Layer 2 of a small transformer language model trained on English Wikipedia (10 layers, counted from 0, width 96). Numbers have three digits each and are written without spaces.
A neuron's activation on a vector x is SiLU(gate . x) times (in . x), where the dot is the dot product.

Input weights of the MLP neurons that the questions are about. A number n stands for (n - 500) times 0.00055.
n1 gate: 608473645457143211496464513527496244403565577397654591421426718650459585325382555630351468527557445513671639700382153283496544148350634445531638688615907276406439465407612603465336423556642405545414663405369439249491836545505527354496697517605345316500404538685620388920591447640569547526
n7 gate: 734285508346398812450685326491679556368433697640492575496425547417408440555530579658348439440593463776352459483605554461567782566513745484526500832531417853237698248641625694492308491324663462207318347329610349491386565322509650665441376529564500319746408393361546452517509390648483608646
n13 gate: 565453360552701692472696488619544513273654504508329351257448388593357274492635415568443394595443480634234473471590617690545541512635263575416641375534508625671557358331633392702475609666252435580788644230561435367687629353508616460496397439578323592319829659424235580207314406582488472435
n15 gate: 627695417418559641665458546487451581521685460577593480437414876254389419263794582475272556513346492603442695298558331423669359837539402468551297475617459504447877525668280241475580462566617434354553349422409385470574453551427424537196435554542772568341331504637602445500182487471357696545
n16 gate: 477640627538380435511445496631500567469625265414418485539633633544579610634538683560466345221631478515531732581477690262622504459512621826582391570348424806526381313338441414379201472603392329353639331519458485312580598551401449353539424413581643277415626560393767586481536307634560357307
n31 gate: 800513550500306623529429492317727235334447424684464532574512450470428462611488624496496675815488496296521319421414561538594619524581504615639387181891630512488274463504404676390454610358616191526581440443721459445183584694276512669261603414586595361624688233576661504484530620545512593431
n33 gate: 567520515777524776558268286606338525681711481155632266632390204621590768204582435481664379304544392423529295701577284350447582258460462757738766545277591457590273486695367361457588276702505351701329514567418414564384322709784574462675307562680895550378297373350457376558349734244562448620
n60 gate: 487737504504376347452446579450427563699400589624513548425483411409559783526859355694780295460513381826689647624588643441335544213705621517643259545417435491564399683615464558227598649452587344346212633669583200366491406513541402702760413378720487482553421287432629752649468350728603590669
n65 gate: 597744547588594385686417487367492221341589517475575395800311543615566226543734487508436487358654517293521451440738559469576339467363642401644491661464198529616398581629478100508392539361807605615342525634470517513442357657447440283132807356573573470534390665741659531572253534572262500492
n69 gate: 544533595193772284621500581495447786686473146548671442450664486318351477478711528598267598686618478562676362391666424519210594557654119431610514436279438664487401487536495528255536352629025722351447249407406576505809371435310537443545472295360500482473607522231712472500495577469531725349
n77 gate: 317655582500395351450662359650598481742702465699496482368455436651346602468545660388306458591377592805505513660401509210522698704528380137181518126651446642672423680281477537352692198576225339528442433527762670190495514444435624602264623469486268676318631425644398481468467268636318593540
n80 gate: 663630679772375535239532714292342377563491591535513434433575717532069482336411523482465772406509383425580773257331601431509500630657430517455749545565706714513420434805718418636662692469365205610622491548331513627542296523473685326393398377678384364549562513262360514584178549611862434425
n95 gate: 167446359477378416519557397612389318613546623336309532218657357539394620374491675265593481609632332908336383685351574592644290935679334464385662424441380413495472402835347667532472745342701542640605390569761421500671447188336438440448451523458759572688314382211785462631505397715541413310
n103 gate: 635476555527477573536183495400541364403310496625696685615590635438566533436336708649532742325592660627692798357591301453459632728590388738575584402529509554429422627611286481645421697346452762462585343653723238663381789420462778522638424391898675561505427376307496079423107302509554487518
n116 gate: 689345457492350793551569487694253439096306496371682471500681625562733639496305725412508606509547521778330533569432327412247466504853538644513357656184508446645232483732435487496569229458589698482500633433496437500367713378391431496739504306568479552384513574557592395317571414789550492479
n120 gate: 553444410337302616553445814509764724595557452317734509401289387630330541701455440645513468401576474257732731365362659242359274496380474603678150291682588496483500562455614395469252450549099429703316544434674588714560450633706830579670556345589487418415553695596815546629514334500408496575
n122 gate: 322286448787573372253517277358378452569593438299350441491669609638677487564355407331517500785478699398577545582402458779339496575340593529351491531254521458625667436720317552631478456500563631416332336656538483618433579518104548563500343381260616824677526492751538614380349526380345567910
n124 gate: 607374542298517642550534555626516303610533333618565521828405398535617414354304699549558274390391463401479520661625570643570267422483693286363717671487327348467538396492432530562415741521640326509590303318558554705644662234457360734433732359735420680572288407586209119487509370533369504570
n129 gate: 558592568454177643365819330676533556286496340706628187343504741509395297428340553542572399743525586454483565607466291644454353483360421520768453638438321488484386475410677271580539630437270517207467604425589496725769509313457526326466279223572517656496538237439508452407364611310342292529
n142 gate: 621297441379445631387408227326388449724491474593284464564652532420608662663545331647224660208641865545550439385500504378814410522692509382472592528372831451443853405532449324433253402576320585514567629625599392551387431193598606540609325347495477278573500403356331783649613295143718678410
n170 gate: 535705443349522657099442667764664410438366526615598293284232567391604298504579455288334705473447509504487458478504487527457805341396633606316313509239370388645159683588625603691660622669688470301449552254469613352432276487824624406372385765601359455601382581419754545469391487487607397535
n172 gate: 532429560306656450541472606443550388417491451603620423440753509324693416637363334667523353242500292631176539195646514250654564665656410544748458453438414509407587573131817416559324472532801301453863401744372409617443542687556857670326457382683380430574682731340567608331647822427554563527
n191 gate: 381705534466259513415465474402665153587245517504575424267043609518354772650586642508402215548702558483723496491645542717542735538376399479570531579307339643521633705604439522508517469559504352447777710305645559710138518535456465357302446313509569351431449629690437487581447651603664382623
n203 gate: 540566414607831585854606382332558791778473338293347744763246537425686463541437393398473739386437456473360409491608692430598518337533274765284440509524313682307464397286482831411546463616509500537169646175347375284401643375486523359536684402554350417550460644532310366469701464374557296393
n218 gate: 370523329358443461430696553382491491685513534496470483284349700491518683286618292375347391540777606327474576637517318559223282692591466454263629442299526418228644483482629482470619401509651379287817286504579664531500554343531407440272724145461526487236278487680500128217609702631440556526
n224 gate: 608524422654472442360333747536523668563388398519432411626488349569633408523578342573664666532508477535566470686414508520407481634613373368392687249443492500652297305287444731628433151717300438654477634415613407329476484300540476630633435310660398516484465458484649468348625378496837538137
n233 gate: 387662474518574611669191593600391625664676486644468587586536511485504492567629370209596339616756224573603429728533427637401673467343460357519632383430584587698518390310364500526358409452589661580670344471415639481408726265705466475355624427396682519355526471523496670563339545459482496599
n250 gate: 617663466638589572340353169632425530291408578620385446415713827346509301386289430642458526662351516571386333333669374386265441442667479643414177569376429488368504479696474271437243339320332437535396504287394257271610431448422298293356465370411330444606471537300351314487535415386774537454
n254 gate: 465657604625592476346297612541610581460457600450720563516653605224443500496445397488314607476225631535254675484639677422642571543504508458350407618425484551485571571444573630378343610630504575393442554535437476703570557362422307527743728362679488468560299720390118236591463308603492539912
n1 in: 562669323527364730487712514237513607537482741429553344368273486387505662369455397611653519568577272263604418336491366505267581367626478435204293615491424833663072441423592435415591166478424303636447310643568563352411620630611440580278467437731377163709720588440256398266528568297513336598
n7 in: 560428409292193599359544379406780668587722550454420322262564566424758562569436634708483536626669563585522678322539313411649868222558504566531421526500555585500397457552759821474609496564644436398327563415410470654666689213721692424457608261319244768773650563509487637376389448552428538517
n13 in: 390687302656663700551395427518828693310504450500600521530449374504434093688445305471624571500431691623402525375299517323453683563323391554596565570402698353679739419371517194699504513614688462518349659500560521483246806434491478182414375229654212635564453616359605465393283513530525643496
n15 in: 535614425396667347796429430341621540434630470731845819394522464377441254417570545457343550602645254366290710447238353636496413346495225593464317518569280470368631282588554353569522253379354435088693453496539569469628638504370411646535578548140557473372335470505393424417273359504676302548
n16 in: 637282222609619346488266663840411654600602412581308535512687504443476500393323664706551451456583642484567462388366672312570362477439578812456408492426582682546508378524363294398384569492355317349566423582551324629615843532358424369540475320547810355452535554597686314614586476650546512539
n31 in: 253604587612546477491380486849612402693469668274434491482496786462566361582609669482188354628459575716500321358382419364549505802133424447254528560709334549456364211395468430338495108482552599279651411661627334579500454314575311607587396698386276389632441170551487565695571678228536554258
n33 in: 401341553457359304496259496604461455540634326210849634474362362709658330430631876375635441641403657392522374898788349428552574504387350605464544384500660500657208735359371313530412554617468496613573693565544314518300362383680673384522724392627636344597496627496680245356622447426684491491
n60 in: 553500631629573644567514514411309556240647421628465353536598514772225329459464570367590739728890666312464370139324607360437554681369704300440344634755562478320432410687702505848673417504816504467787482389293625541345431532384747412405566496450727505455554618625841366603435600437434566389
n65 in: 442734592479571388591458546310459713786442553675593443240315301245856764446558427570550357513441754657679468576392422539822438455785406669602475394491426557281595471605432695360382598430374792603553414726288381194483538457551496553629439566533550568374529431440659517645651571475422467771
n69 in: 145637469548482452422299588686500653137595666684530379703353447473455567443343777405186568540258389444557517602461465446674269354641371720451482397715612733581487264226576513288527689240706548314667380530399478254500487752212509547513349622531451607540483636541534397500464535347835448626
n77 in: 293524610338317600418370564476581500413662230735097554660900569382829435464582491478455500532719496595596548390505315476744781411377227320523644221333307854571446600486361421658546243662505361754629652446591491491410560416172431522441638464505243528395265390477442519609410445754621540504
n80 in: 612532421474504708353651469500616402452440584538449431316616381825576540444418568586379820347382411556435642469439380702496275627297504349251699518582586641508435362386398478590733482543318616311428560817552556562559757433540566538605441638391233682509803787093410473413680417752854457290
n95 in: 366698321655675525462383419487245578521647669616549241517567582302570435335754320667314258462462496437314382461390370504643525558294729377439530457460529479607542530440595522567869191643491701364197392839508576634447721261247311508636633571585513582393382603522425591492153470398512558504
n103 in: 580253351534577716568820662566375844346441698392236542701659746487561383704496474638555540573491405370500431607572345355395255409623558508552681530549538521500547534603543227252573234214385529588558325521436231405584470443570836654300748445445684461747386397299375504652540419534608563521
n116 in: 526472205456397500540564393634443646509403431478418518684390681218546395447513389447420380262670465266353316455620240518509624652782487590614740500444223290509553354451241500650491285575561698707605461412593659364120536331482378561522794487638321423204456184592561413753338599540290776258
n120 in: 518437309400640371896892677658527742346514374279433505500669533447481287555491500372408370523737608665556593453486404443271716428351518460486476642442180473707486150332547358321542638253427555677573763409454505306914594528652509532723510362546537188667316383624741699823423379463514405459
n122 in: 552482566569579522625287814265431549733423386428449329504118416586370500648804486641444586469513812422526350619609633859616643351243440508789500562750715338377569431307633433457456415375291448464521364479548461385382549647250544649583586573609767304701751542437368464314581513378453308685
n124 in: 788424435415500286359570582540796465556530312580187398552551282317363425496684420538500522678862225334423755352539615571453449643331378591316517631343589432655359628885307522347526597543455284549307500331277504653589522350526322521362572534565543667379380458694403623474211422440289601394
n129 in: 667184561440199465668593552671731464531281664648601188456551566347321447339513572564638374513565323517643604640444199262513517564298351433660580420509641718487478388596593655436605531552609624729474398753786564611360420634250513670391464478683321544469573639576308496699167500821470278449
n142 in: 409269517430344596371620756583508406398454305426545376833512419544742667500663418583492609584479451745546576741692641491687596533431364415474645316198393401557471638432470504376619392504242537344726459446258496534090342783220441291416504446647530406559533463513566431558513167517681656339
n170 in: 655201477540536388549450473337350440342425352430426597716584623505296867608455714208764319482752617149590517486411575690593393421588579370495682413664544161504607201721454427544455389589237438379601746690285567495435331555293609583729753384496703385568460391698482445285760356625434478496
n172 in: 354701707416698420250559698714456702577536474649483699302465550649625550339428579328330616387599678620693552577281478380127348263630562682486267372167624266723598420518267637243545495682406766356667671619750598395607596643514445535734411473756324335468513369297447546357514586433465535584
n191 in: 475366357415318680380465543308631588383547366391362301794508736723638592616612161797401576409340529534410467413603491580445342437620399317373447478509492576609285247660439531466496332526783572545635163296642466443419671694257775214422455581509656373375530450562669584663620245367504631317
n203 in: 715188527195432554441407828194487337257522482606438236705213403434458700545582331554229439404796385558595478394418509575572346482646612421435167764647666491504658482651579574406362467491543137462460647567409329514245630807547482549300562496777715463459635425691406467432641546473781625617
n218 in: 745433500420560606126487414358403662491555471604654715461336370473191609325760358513479673410513562534427656556653754354377249487385370484325391718500572378413436517616443640521625561572558297235517646567313809618367400320640279458590576276295582491302551450535592574321664539781500806399
n224 in: 589531423744453457334478822553647259582352301504512538741517556642597373573696376479709624474436604585637746504555593676614606579438311455478752169277504416454491483668535618766604697572429496301609404407598191360335561496588478492569589466543543509629492430548601522274841363389781399078
n233 in: 398608460441488675393516636355688582689634589663748433656449613339438683349603521394516463588696515658524355456564658549299476481426551585549549545529657700364623369661618634583589361464638591562695617394317883207641480500766415547620546382532660170468583454533594239480537512381383641217
n250 in: 621868523625368283527500345552585877202581469810416366445863634571612505749736627531541651454687500437645304243745406809594369416350567758537523384353684438593536387738491319590610589455424599538647327469532540657774551458449583282773500581327587551518455614225638500301420263545616438392
n254 in: 402413380492432377270634444273645533568417175613322645480461403612537398440424537516369442476568682524189672448337405512338405625455480485634370463637492418636722595355342268532428713409446283595465656402802476187492565659332456367408317279352580516604563442385633598818459440405574617370

Each question shows a token from some text and the vector x that enters the MLP there. A number n stands for (n - 500) times 0.0073.

"s": 562333507554454452649592495379527650463420493517443605518534518651458300532505610435316386492544663601471401453394632604556284360422418431591607539384472620403457514462522581592439450386341560399485420736411571644480361526447497406329599505574579440617487284696472532394536570458599639614
The neuron with the highest activation: n122

"us": 543452249513461491422625671375472592433595607331502561495530390458545412633532506339339409456435544236555549450732609504583285495547630534454552442623625518529467681587398366573279576454519550472574489562459539672484345507567341581541673356600476570579354409476286255585614466564546630454
The neuron with the highest activation: n124

"ond": 552529558499530610342432627371602758343480497435492360466537480680547403379687373549348320279365495400494346428592484470561504517503522408428394534700581491516601424548527278486593516577512551583638452620487601632461460534461313386457572484639448473424396480644668511449415469541444534660
The neuron with the highest activation: n218

"W": 454597387505380428458556356440754575396471611514388515370402360588709515631344555655343478532420378622534488430437682510466621471495644435463470540583535461452627570583624591567549406444556539610510422405551487633392338440486666670334617555537450528445493527484511576351310402608421361498
The neuron with the highest activation: n7

" w": 472606444539461480393533402360608511510487602473503621292402393441762597506430525596429392524377494586604646510559598499517459485473671511385511581638499312385786608466475466498564404469458598563475593538554514592382307502473583549382548600596379411484399388561423542450301389567484464569
The neuron with the highest activation: n16

" S": 592484555597397343541582346431610655490598615467543671271464504506589459524353495381440277462458615458548459549376691592553527544567544426404581550481530603386611536377423493528582434479491369495497273565552498661499307506450597452324560586711473595513509542570480577389493517445529472454
The neuron with the highest activation: n233

".": 455510480473324393492655627469508649418496467488554607490440460461541485643361386537522400678382548443628541544566424341666456332439228428382394632552683644459639615423382485360549502574467515436690422437522531474269398388478399500436457532545575665538629529696372496472416500639526586493
The neuron with the highest activation: n77

" H": 506527638630581473547456373410668728343460575447402585349523581442600460515350532548344523481484700538662434386466532541540528554528555552466634711548467506403634345517461472471616523415542433733506399551507301591426402436565481488376665561548438576466430500403602511280398280489412530480
Which three neurons fire most, strongest first? n250, n103, n7

" c": 427552412430592460411663550382642633414507402530488642170443504468595468520443507562434406430515569437609617479487644514389568415495593441377555656606600529388725606563433498458430624556462495599484475532543518587409434516371395304516536672498342550592575474509540545374370322335488524568
The most active neuron and its activation: n254, at about 0.19

"w": 518567335463437421393512509468644542589351459458579545476503512601580507427550640454507283417494342510615497280657569381673477462637686525289298511703415320528488608481551595641723350702292649539395544447535701360334390418475403597472570571649449434597452462378426598444448663394439406620
Which three neurons fire most, strongest first? n170, n16, n103

"z": 613587492368484242506628482396485661463279437420490582477494395475469445541552571491498342352468563496400653481597624556638317318671620509260294403598472666541585406503430369623639759344583492584443512420536598518609437428461507470636624403496555590473589489283510549509667597503371410652
The neuron with the highest activation: n254

" the": 629434218711619475442599553240588599480458407538544520446365507456597383431478528581471440561488466412628370535536465498572474444488479446473502589642533408351633470518364327453585495421514619488517473730355436516486472562528598463637499655624381681482703537665528484376230475572507485325
The neuron with the highest activation: n65

"k": 394508497522435245482410485447609624450483530506480670488693522660546373582587466445497519550442290609502483368608463477461526377423593375506454562390587685471549263591444448457707337654463351642509393522540629540351520450529587534621322477395588533501424485671475473656316617605222447599
The neuron with the highest activation: n77

",": 516407587533418423544402518401411686551452326424507521479475583472507553423299431634519493528446479421627591434368505398809620435348518462377416649494772526501575548395396474580580521471503504472455509419557598698473461532460443415513527659638416507550555291670445528250390392545622596356
Which three neurons fire most, strongest first? n142, n65, n233

" m": 490489515590618489645657560425669674479518549424560684338446512463543571370442542535348329543311443491457633321422401474525546323459554415317523601558587489267562603480345431348543552576693538619386381645537422649442404494475516385518583499579464451624547569601685463459382392423536403479
The neuron with the highest activation: n1

" was": 615637612526500514505451511293574594524408491425423639489555426458515486365241509461376515535526607582582536306384509497315707448334560459169626511564602479375576573399583501453501630495435630476569633491298576847429373498346461580515448547538490536544489469542774421415368554618468593412
The most active neuron and its activation: n80, at about 0.32

"v": 275543406373667306530737345394259625412363535500493598513351591632577400621550650538495460418447317614595530419510604604518507487388618421389452523476615526391507695614387412572369565515649474593449457373554492255526468549570610487646522426581620384402226497460585586541520520433574528505
The most active neuron and its activation: n129, at about 0.37

"re": 529468345532398337349593615319480517497355689464616666480507374503393297524534538523607509379389523405452597348575727468635466486540409460464543357301483483580771648686439675444614443516493468635514454503400615527493511516520484455414753505679386635607552445350607478433465624486501394339
The neuron with the highest activation: n224

" b": 477448466450589463514599475484633572464529582493354687228497459413657586524406624558507501314377514498629522426658428408532432379346446435573503746549628434357591329518409440438586403528585592455592480587551432634486394578552419497451545672608292496557448421615543540465444308641488427552
Which three neurons fire most, strongest first? n7, n224, n233

"ent": 614422496548575533261563496452572691569340488486446585490453547635421440664478675492489584364301424463616516314131526546619479398426504452494501489612491644539409512606557645736612648399736425362601449482427619656519381472331632464435359536559446462428577390643383535469506476423438409555
Which two neurons fire most, strongest first? n80, n33

"b": 525474674534577458553414613361638423403358509504379570337433544586392378741536539513674378496561314496552503381463666439620555432489428385498498681699606447343305444588373628467856497473642456461569476479468458427447337494642386538442385525559681535518348492574581463541564502589458422578
The most active neuron and its activation: n60, at about 0.94

"our": 581389396516582566327596487355557575518446644476498423514600568787648299369466489443505400463346633541574475424447322538494646609223470511667493694537489379404615509585541443400451288628466501391567532569549538566481433746334423661435507359496460455330577464525397483487515676611412523561
The neuron with the highest activation: n122

"t": 646662495294555516451518544464503624527299291437387576521188408650503469565414548592492401270505663598563530601629518607654584483417405529582548307366603578599595511502427391516374340491497436673620425481353604548591491442440479403390365522554602524720333407667367555451431370525441479606
Which three neurons fire most, strongest first? n142, n191, n124

" C": 473512486476661471377415445442683754477582472548495519324377516446667431508419488559482432421477653485683539525514815524550552482490415470348428607683584573387598584461416313383448459565430393603559447543585502631484419471296314437468552679437449505554461552478609556404515240463404416546
The most active neuron and its activation: n16, at about 0.33

" p": 576448539491653598649682630435523578298585448629377602256330366504718602546463646504428435542380498272608492408520514516502691516539549458326620597460592508370484505501397421547532624556477503415438368564513390751613342370480446429452535500509335437536545417576545564448353486484508474437
Which three neurons fire most, strongest first? n124, n7, n233

"il": 443660595646284483376431614385455480527490282379607508292507428526413471579578692593547513341567674403518395551340502464605451516380447730468754626618591493314323455469526580358574356556595610544520445514426523515355423725567486496512582432555458539406574631526449611544602574551358412460
The neuron with the highest activation: n33

"ec": 562458333352560417395672563444368569417595466542567582493476474510585344350399633630483445664584464530519545428237548575557354354303475436517491365715517712268594735589527534405455618522594526519472471494539278621425381377398415311395555658462606745466520491576717576559393561565403506557
The neuron with the highest activation: n15

"C": 446589290341484538415643560439680623412395528523446546463339506541504454638369459583340369461531506492647577398427766549422603400581427462503521657654593644488620646475503487483370479494404329496605270491626551679419400665316494370382588653484487461467512512558600527450583400614332409574
The neuron with the highest activation: n191

"it": 623414515433678473202636553392515525418556556348366574399625610609638419644500576400400568435436553501548429284380404603681351498319563578384478424400599352475549417566590481421618493507527492377581512539497478603564442501436544277434521664547636636637567397603408575566719445323488338460
The neuron with the highest activation: n170

"ing": 583708557466544452569450758317639660441401593243496584412667565636614371529500660516406575412291510429552413420359393489519500541459426601481567543540487540438482501424519571455536553490476322401539485613474510710421490592384376485401533636590349468428440345663350470463537491585433580586
Which two neurons fire most, strongest first? n31, n233

"al": 468628410632569483458616627355535670538412252494422490594411333588441235438490496607554572454457602455436447375558526639471413467541495530721468385460619605584545486580522607451812352791422508430462499645555518371504382523445391547619612451533536520360416362303386506508483605604450487473
The neuron with the highest activation: n224

"ch": 565464605375618423469374537396782595596492524541474612446359483737429520406546546422581457342502508420558638269379335311471488450494544702426431369297504621315416407467653603571929404385530558505504584535480377287504495472505479544622498584691415645529481569389508544507655445275443525471
The most active neuron and its activation: n224, at about 0.28

"man": 572408390510641532425649698342693510445461454455559547368450551636421407452560516555460404380439353705425472402480468545600402541363548561607311700486573379543651558421625557527548589585365648473571478616416544569373399628276433665315547359354500669456574419495601582314466670419417479510
Which two neurons fire most, strongest first? n122, n15

"ed": 606525614457526529525616462325480726421295407401307585416549510539523405470545658455504631427277490576514465395388671425570489481522419561267634479506524561509440514357514540481534657465470397360685533652512487480434533572633423684414514583555491421496535279574402489275492600442461742588
Which two neurons fire most, strongest first? n31, n172

"y": 602502303449519503467410515358536667407354682495546528384479568640465387675513601375424371505490616535524727499363393413593337531469435469536462599326642460558414432663528286525506536434608402556475688541525522447517504526460165372564623455571584548559573268650340504642422634474481405536
The most active neuron and its activation: n129, at about 0.31

"d": 542452650366578523543289509432434650466285389419378453369602336537514308596608688494560511367376522470638383192398515533446582411387581518471587503575495451588515508583468701603509458522528339609528429501671495333482459466529497616538729421603514451527376332611663502597661654533354506632
The most active neuron and its activation: n31, at about 0.31

"at": 567271622539557463414646719345395484447490471394423638419457534621528425423388580481406619311527482564557389524469378657485583363570551515456439598347605580692451446520737499701257549608644387444608393427448414347465458458557613606549522589702527524528398409549325541529640512530268543494
Which two neurons fire most, strongest first? n1, n172

" for": 374569548485482575470547432294467763419507510442427624476458513494579483443445589392530414371261436566501446602483482423514466554545449424404540568503530389462681719626389545588497583478491473457590594477551462594454349377510619512421391684728344500396619371539479549486512687517634592334
Which three neurons fire most, strongest first? n16, n120, n122

" I": 551543356377653500624550498305654592437479392376577642501518529427601400503323588516448315496528406267572484459325738591559705624742463569475536754510513620455539482540305386499538392470635396561511656442568501564524406483460443504347482611599359431469573519431412508421569497608343386425
The most active neuron and its activation: n203, at about 0.27

" a": 536427298535587366464594492347476555425602428610499698389454435403523450276510546401456558418379540409624410711429465432483578393631398473520555621584458453335509380594303363512523404489611601518677467573495413531351451523561687519565694564600451682517717288536600658515423499532531631356
The neuron with the highest activation: n103